Layer 10 of a small transformer language model trained on English Wikipedia (16 layers, counted from 0, width 128). Numbers have three digits each and are written without spaces.
A neuron adds its activation times its output weights to the MLP's output. To switch it off is to set its activation to zero at one token and run the rest of the model.

Output weights of the MLP neurons that the questions are about. A number n stands for (n - 500) times 0.00098.
n1: 471519611878541680389509348353487577627201513559765611642423496807638510629660580388334597527427513788761513564492414205496551658819694225528525629319686242396647530437578389266382604663518567108578577335465443484565518630677550455402628445379478570477745504560307525369456573383375420694496448640822344180568773558358543369719760525626504383351602588696318675411417461425715426345717
n76: 405505617720394139392624163468210509353553470311347920733741576325548381437579471557663571456731764469661622631551467609432401697261347644747843408439447449649376265807551392603486450443554611395596565563428531723571572240586142569300826718589544428648407509448627259535549711674414419333639364459562667458808423318217567453500350684562621406500425500350495692518540548605638350452556
n91: 627445551195427581775635614567401468533435713631407330594339194359611210571699606565542679810743505467390109206629289701711360577574443446605479284664463319352129776474176257500535466495552563630486359648319702544523652365474689593605647527424678598271857538509444469481603542553773671484496329646575350613436384370638637790387331601635301605481271272332838659500593163525586653540510
n115: 366426492530328386831700445451563411478124336348413471583441347545349638313388462595373896418509428526272433547605443509416598549592465317617322754602725639224590530534290385717273658848729404352526804647389587480487651500632505693333660525787483450432531434261407508352608526833326500350511534509561562569624575294550381253614449352228467432719458703365500518549826306523552561636352
n141: 590551638458514600416025371438445436658656323657404462849536500426341138500228420530743469489145607526561615521605418429479100531311540605449569246287565255349321654597459607584713310491562621482474273642527334362391580616584446636406193697571609438591662456509516371604572448131500420699394444477798463582470392585567524491331714475622389407710444722461372374736613246626715292439615
n144: 445602579527714411352559312258751647670459350855615591447490522440527479388419500378704337483662233248466439698422762308298197608553435529623204635466750761618457518735227495347465457763648575264523400710463482491377477651584746555715793421570518517657505661782394169162320622344575377266313649348568582692715451519373714314409292560619288346408675791532356561729500532578521509465374
n145: 500696585591416345536465391533531607415433634456618386755416433488459451441468549363363422484624437458659398633604373500559266493674660503521405769466574484506440519684287510448279500500618410443580507635365380554555562837479497500288564432395513506490513601503560577613657494623424295579570554473552473707563357304469630718655523454533576189588490582600689480556542602600683487430459
n166: 398747341542500521510476585606313384328552656489574359630282190393369511428270112514765369536556505443753568477513496238778753613505418410581829516455665440265482411770619437322438726652347527417655564510100391566632862348583426578751470386446747698723838538277719428656687561353403454458438575436591607659403751670310593328783212428443442712500490294647323232466571861775556491628751
n169: 604092523456358044270626489644748534475400485438342266431547691500665400207255337560506478475574547419516850614653557841330258385227485389294552378120766603525641570534606567536412401522337694375670574382587965373530618263528730666559373544659652653789541475638300813601426770714660777545382315358451457622312636552322308101637500638631347398429286543636380271242384789365652811674436
n171: 537822775504435684681496613473697435388336323550528569425481610446289740441540697403142373249605363455609759391651768436568700284288667668576318290576429366390683539530337191622500532272532380307491588359541589786380554505389265427609636328564723606435321635713714640811406791302523620376399531518400563589404312395645413467770510395691559475326524557696530436827464707295459642543326
n174: 521524176637542530560455151440548177495702828408741440552665521585339569375581432571535230517482732419572306700302334468374461789414587472544361450250621246509673162520448306752726378240564491449536443394321577614324730283308387343651319539535650401373309505416696655500471401163477592606551379566239504491549671574224466403358241427412491404518558332523546458297374522170359176603529
n192: 303475534395320444410622559553536587651500600516132247698216345500523292567444550509359554283569697200610805901316328740419105631341353559596543536246570822412741643453456366700251631570472414563315578620657678687584471775699330476766224599800664593554415519399677397453444416534370560505529593627224390500541743644585520315657533681291469416825236406364569630600280495450354239475574
n263: 475425524611441495589439514688415474239535729707252340593367433611439557692491391296799703209340441324200424630473574415496828346333362583354355413258491470317521504676403276415790686430433255455630569675616535635320607669629336363608431360601469638289659624672500265439552274609586462471309561473378293601234609771567342561449628525578359893390500309311094486428531452316548718581324
n293: 387114367397385719520283543192655436647470763608727372516237481434694305217665619450432428437619350480263438361338386763650484718367771606559867506634560681445669555461246834536500500500082529614385332335439364598656382634412568631535272403856828466258257286377235481289232405625727403578360351364230514622416478428173303775300676614462443421500591591304494381562580615765956495527361
n300: 588376562404606590691704348469493544363444686750386363413535579610496394542392374474711440292437574296319608378443457361489593531300580472496436409492357463586412533319575396416741418765588583722321492554577674521395454319389324405581805656522360389406470477563246302598452459422562577433352373496593603639470635442471360371496443436437564867341448352221117655527334519233641436504452
n310: 597640545363792613651455414426299438673545325449467380500235491551361532403931802348804722602509244491432657714553721519591713336826321619364407341495288662397276255490329315427235913418582622509513410676380641580419486500554758504380538570625627431188436436575425669319458383374189466621520567528272415552429260644548470350699754423487590470541375169486582840440396531456604540661246

Each question names a token from some text and the token that comes next. It shows the activations a of the neurons there, in the order above. A number n stands for (n - 500) times 0.031.

Then comes g, the gradient of the next token's log-probability with respect to the MLP's output, scaled to length 1. A neuron's effect is roughly proportional to its activation times (output weights . g). A number n stands for (n - 500) times 0.00078.

"b", then "re"
a: 503513552464499499200508509433501276216472491503
g: 686357438431500745335425287596541415428449553667545562724311462511632544541248493386403518348454507555416494640588487697504284493475423496452492282520446469431538471610369520546581473497611628753559447691489630378508536228360533559365680532496417487501432382730428289686640439528497554317479512470299369542501476462601623581404557553479301526682280430441441726472631418406701588592545
Switching off which neuron hurts the next token most? n91

" s", then "ol"
a: 439500491499505483527334501502395498473534524513
g: 396456377412582511614525524418646284570674403396346669573453561563504507321578411399544517497675687465529543514301551368380525380594571516503385462448362566343468571602322441514421457789482532496374579713522508492697413533519429392604743367620332604527440796649655472467565291602317526467476524514528421479475385506433712344445622693808368398496291522427566591579387329523322408585409
Which two neurons, each switched off alone, lower its probability most, in order? n166, n174

"k", then " the"
a: 500514477517500497465473496491513533499432490512
g: 366319621662472409469447641510445269402365518447619299367714349609486696524332716349426477399415450538608377667632446425548349417531329587479407323374405550569450511496597430478439519501624534555449766509583387576354439380610395452456617523653437391552462523518539538417477657391676409268479578773410391538430529350553650673647454530598519363246386670434638506634509564334466714357479
Switching off which neuron hurts the next token most? n293

" the", then " un"
a: 502491491519499500465488488504490500506505365512
g: 532531387636546500372478459522598559524687459433567521498452510469359446363325640650570534485570484354723299394412352697668442486606519454491406443429446423596293578630436686686333537795557588343449246552432527667424504594408616352550434400584523473526456180335574651459578574253544597669504586453417390237575527578521523615372453382658400235568461638305579477400563483567439621573502
Switching off which neuron hurts the next token most? n300

" h", then "ist"
a: 661507514506485633499499502496513519487512501538
g: 601399551485579577644736392427587569346261600479346508382481575640377510779575550599346414469244490454830381340546350385687475605537529418572603509557700531339317316563650473669323450433440242555501625577484471533628520499520497456437657526436542557324535255352581469499682594509559353629627440336440482539560476499353444233702458534555657558539543535584469600385485516499517589500627
Which neuron, switched off, raises the next token's probability most? n144

"ed", then " to"
a: 469488490491502491540459506522506491498497492500
g: 455537618565446569554379612350407781466509570700380568588599461447547443348646509700665512535655336439545566600451432486568434311779371501454476434412462639384415430686593566396544489626699498376536461617481500698380495219600491567329379532486444459457412742404396317448584429366541607484650525510424620508550508653431425292596699266308548701594474496527545525474657724339492675365417
Which neuron, switched off, raises the next token's probability most? n166

" had", then " s"
a: 528499497822511546541461504485483502495519551498
g: 576378364609497590458405562453373614610202343593752500422545439583217516518355499413511381516476719406505637493604484347627381504512369469438552603438522552352665498617554405711598545581564309590327626568497561363506388242430424439515620437381278405527505396274387451495387450415346529479468546497769518295491511434470457410464624427578514245478611574768435521547452701380299496655493
Switching off which neuron hurts the next token most? n115

"al", then "iz"
a: 501469505503502501491507525455479406500530499514
g: 419516676404747606350630643567610536407429594488635461385685743513533428506505520455490498543579595545560359460288551403484634516655574472418550437637440380485574444473442457642603519475424410333681457478429648584428318325514359441550584590544450478528563529427611431453608579561660561446392409111428551288375356227343332471428550440287628456427589695529242722506604424317606539341387
Switching off which neuron hurts the next token most? n192

"ar", then "ran"
a: 499502504496511502483500499434497499491502499505
g: 412430415526235466399402525523573645513557561714497526440339399149692450473500407653670662660353370501462552521548469557296486451530463389761366418530508703438499554474681398579479569504568600514404312711527634383357592507532574492556396449509423573412584553630497575402556355461206312518697398576550528556518444356473566543241455432646584433337759336419607418280350547569419542468515
Switching off which neuron hurts the next token most? n171

"b", then "and"
a: 542510515499505511576503298502521528403375500500
g: 548495677526345476497632479485464499542380291600341423514451392663600459738276517578460577424504540485406511454514647607565601220459343382455592545321165586521491306537403450453528459413686411426753411392311386749670474478454547691441500375613411439731356615446513532415498382475405707579425624456464354455415505394366475375580484359513321709441370508499398437581480442669645658630395
Switching off which neuron hurts the next token most? n293

" t", then "w"
a: 505504502495504508553514492505500493467451535493
g: 414414639641478490313512555649605580423160455361370596581550656439464544564490490518615483404383425439491526678496301592433423540548260555180596462425356544563509578496405575588489661595690535434556514376503704393575371291410388697356309354370465688444614357641517649405565378637623409395643561536494438230623382447523500508461513571629573476429421559532490405262424369360737574452569
Switching off which neuron hurts the next token most? n293

"U", then "2"
a: 489533510498394514527503496505504494500496503542
g: 375463578420381513689428555502567411518276445586347554458535595415357386578336633525444458500518257588266532566313609563512416507251389356592737448701459649666465470246749564582519708373620338419495559622597554520710526482577448491583494390466610540384570484570544563460324782563256704613556452368377568510546812513444401346593460582438596424458571462557367446454643541593491550457530
Switching off which neuron hurts the next token most? n141

" B", then "ra"
a: 499499514501517506528449501510490492380514512498
g: 589474585397454650380451246511669527348581389407708432326394591397467454491445512561687712356534388405393417466639454425300365656460447377606364465428451678368409665505472552653542542458387574421533598545711446553509590482400579634554685516524569387479594368549633482643630370446641469331502415628582225375621504465606457567479325185636287494388634475390524553425461720438490500781387
Which neuron, switched off, raises the next token's probability most? n263

"ed", then " a"
a: 485496496494564518528437474617500451548417484489
g: 446593690615690386606419447450765423414400509391440454473501483664581684380334517386415633533197677371623410510235624314279656596510284447517319535523461480622517576466504572610453470337563546603511595603514671585590298522648425428630534640535527387608350375507448476284393546355481516532461560760361378376620550454341492605423367595568481432379483649557564727486646338361487492512450
Switching off which neuron hurts the next token most? n166

"X", then " |"
a: 500494516561501514524496509511584490499504511531
g: 584495537407267461497514332679490609520309555528475515330483479503536529500612395296476388338605288396418459546354601531557644635512498528583480664599538342679471382450547476431418639553600441440371467374634389440753425492276570726493551290458379537572508585492621434424416611498544608551502391388658968611549595411574545488650546495640517322612629589552496468557556697256406680449701
Which neuron, switched off, raises the next token's probability most? n174

"8", then "th"
a: 500503510506501497501608505505491497502503495492
g: 595575564715646540532636337527480335439501763575417367582687449534446390366451484641691376497437500404355447445494506481485655434691374617704516343506454634269398384562593392610450593316582661421604299365335563261432688735402488526412418577537510342503369484411523415647607406583730616443493427551439591421441638634610546525432521504267437490423530760544552570377372488540576545705319
Switching off which neuron hurts the next token most? n166

"ir", then " C"
a: 487487508576471445518499486460502422491501509495
g: 476569310530261386430379667362309553456587711459631400381377569489464629462435528671405495506533530517472576519507418426544489670147527529544410525538499272443636467515388398410629393577384396511496515468723496523492563586512390576372498460579886631438360417440670568448581405223394671402357429529682549452558447459518371415266719353485695507567457616510486573453684546604366520296617
Switching off which neuron hurts the next token most? n144

"is", then "a"
a: 472492510491521511283500515460697504484500509505
g: 685518464680627722367387545337624641409502560474426726425509648493383549447525420539438523490582511629374396478454454370366620513474526467302431621597586500316616649454384372442534614577330438488574638512520604652319477487630607621393420555422396640811529510306537434380518477330543570345561366359496537556239655541539634371628270524611523540353612594457590235309195434421494533528384
Switching off which neuron hurts the next token most? n145

"E", then " O"
a: 523499526512500500372488495516497497497500500509
g: 338551572344408546598599566529372408319433587584511516339422398499649752511376487411391684426627408399444670459368707399573600501396437460558479810607420477537660566628623448529392569474428338325337623355912562579642303299571305599589425542439564675667550459384487552528486495515549402473573426503592454331637571578456525542438467452542546603547316545665370576335620509573488662429270
Switching off which neuron hurts the next token most? n145

"he", then "-"
a: 500486530493508501505440504484489500498511628503
g: 691283606573564238671441542539505398514593287482506504561565436486479402555482554502510658384519493369472635503498500325365558459528361431510639499797354367475523570458317694620246474609592574612512438596370359566649362570279448391383498576569542604539484525561538581466602595415174573427332609729573437548511380491448427410517458577397456397642573446429629581516412225809292582397648
Which neuron, switched off, raises the next token's probability most? n300

" r", then "es"
a: 505483502643512455524491499503498514496491500499
g: 586504576662500412584398558456454562676526683594512378433600460487368556620565663452417570574511545663690140336393365595501572466243375571488458325297371404542422590630422552420709628503632611325600635476447542561646636489267528682546434533452636601428570501477318287562540647519732569494329381266490423399370612497318590578480492361538285474558236434506451525607419482434449600529531
Which neuron, switched off, raises the next token's probability most? n115

"g", then "u"
a: 481520520501502512552490500516501484403425515498
g: 442520456534537497668457509381563684354199592501656438285712498540365391400501563538472467521635428368729414325549396486362476628416582473393520477544510547624413564322475448488498425705390642420453335383527377494475433517667335433328447465569717516672532271437435385282419543643287467614297198450488558375527475676420414535529425609389682392588533598553641314396525456665381450299562
Which neuron, switched off, raises the next token's probability most? n293

" B", then "er"
a: 503503515500518510520502504508498486320512513493
g: 511565492759453386504617785436426570582530541359620400412579567480441538397563540368522348408647323805338445314438337517439464482441362492539502381773744476551492461437601500554352299693585431526453625523387501411492350337300582496438501478531563475433434286697601434293499389555378382219468537394616512359631407545629463593424547308466473699453447563592449511564591274648572615570630
Switching off which neuron hurts the next token most? n263

"1", then "6"
a: 508497504531618501466553524513500499505501502497
g: 485703745398652453428461662593611450602538544568541634694563658521570500616593430486404492477553368446283523188198613699642571292625557627576503488378498350354376342663443500450668491538534272563690577399400409660449448652581529449353409544506569629488426301504624494556539647398589469582456521451566480570657720631486432631608512646374380442363529394382423310589690474539642415595506
Switching off which neuron hurts the next token most? n141

" W", then "all"
a: 494634527638513495392531513503495518525490486416
g: 442361687513565425352662575430545650291513546440472568691332664325392509313520536492571380621553483463382619524597652464594472606594536478584410576546345503452466431535416526441436446485424533435435566598734573543451439513686683537399599622494392295412511421459652428273501268490181574476595630686710689487494448275427500424451486592796795672532542510377488384644360466457542386565683
Switching off which neuron hurts the next token most? n76

" |", then " R"
a: 488499502491493518502493551510494535500492393500
g: 538674520450486241377615670554516566471589470408576658660455608583644498544646238569535626636584480490589490638501489531452300680406436522461511521404743354300513438397447473579366388799451627329476435558790732518584411361417549414402545503603463377329480663581557597362542457271556529440525419464527417514532392563308445698506405280588389464542370328624606436406330472419525726561374
Switching off which neuron hurts the next token most? n169

"d", then " pl"
a: 490517533485490498586380494486485469502500511504
g: 630279668423446700372604438538466763351457479480474578498445510521574325355440545418606616543449556606433583544516317407494225547628403414515613401582401564472521335409383434387618430301462579486542261485686300292604437401462678411495671558666469560470250531435438522448459322246510456552524487727463231425325226438676456535460553514319642498650396567411473549541508418363484470571563
Switching off which neuron hurts the next token most? n166

"h", then " N"
a: 475490495483488506516493503492614495487503510503
g: 432523735427739648480639441275406297458560588490678595456465698639691411644358567636495558365559599459575408304292356656506440430504533577458574586480446474422588454682258435734166466347506600488509562469357480472592400536643538582666488716565592652552424443594479328601510390355595296566431559488466433501553611486350505524405327687628588418410557526427273569451408441414635597449599
Switching off which neuron hurts the next token most? n174

"s", then " r"
a: 501526485448502449607468484500498480495490496258
g: 460516482369357497305433610458686386373457361379495613706699455488650619515508386552401571448546196412534333667402373405305445731516394546543465443301629463407520442370496397668664502676640538295497533352727428483487560318505413375298552293473613343514598642676640660388633376375524641343532436577447332557613372532501517454455443375503335602475600528464412539376454685365379519529430
Switching off which neuron hurts the next token most? n310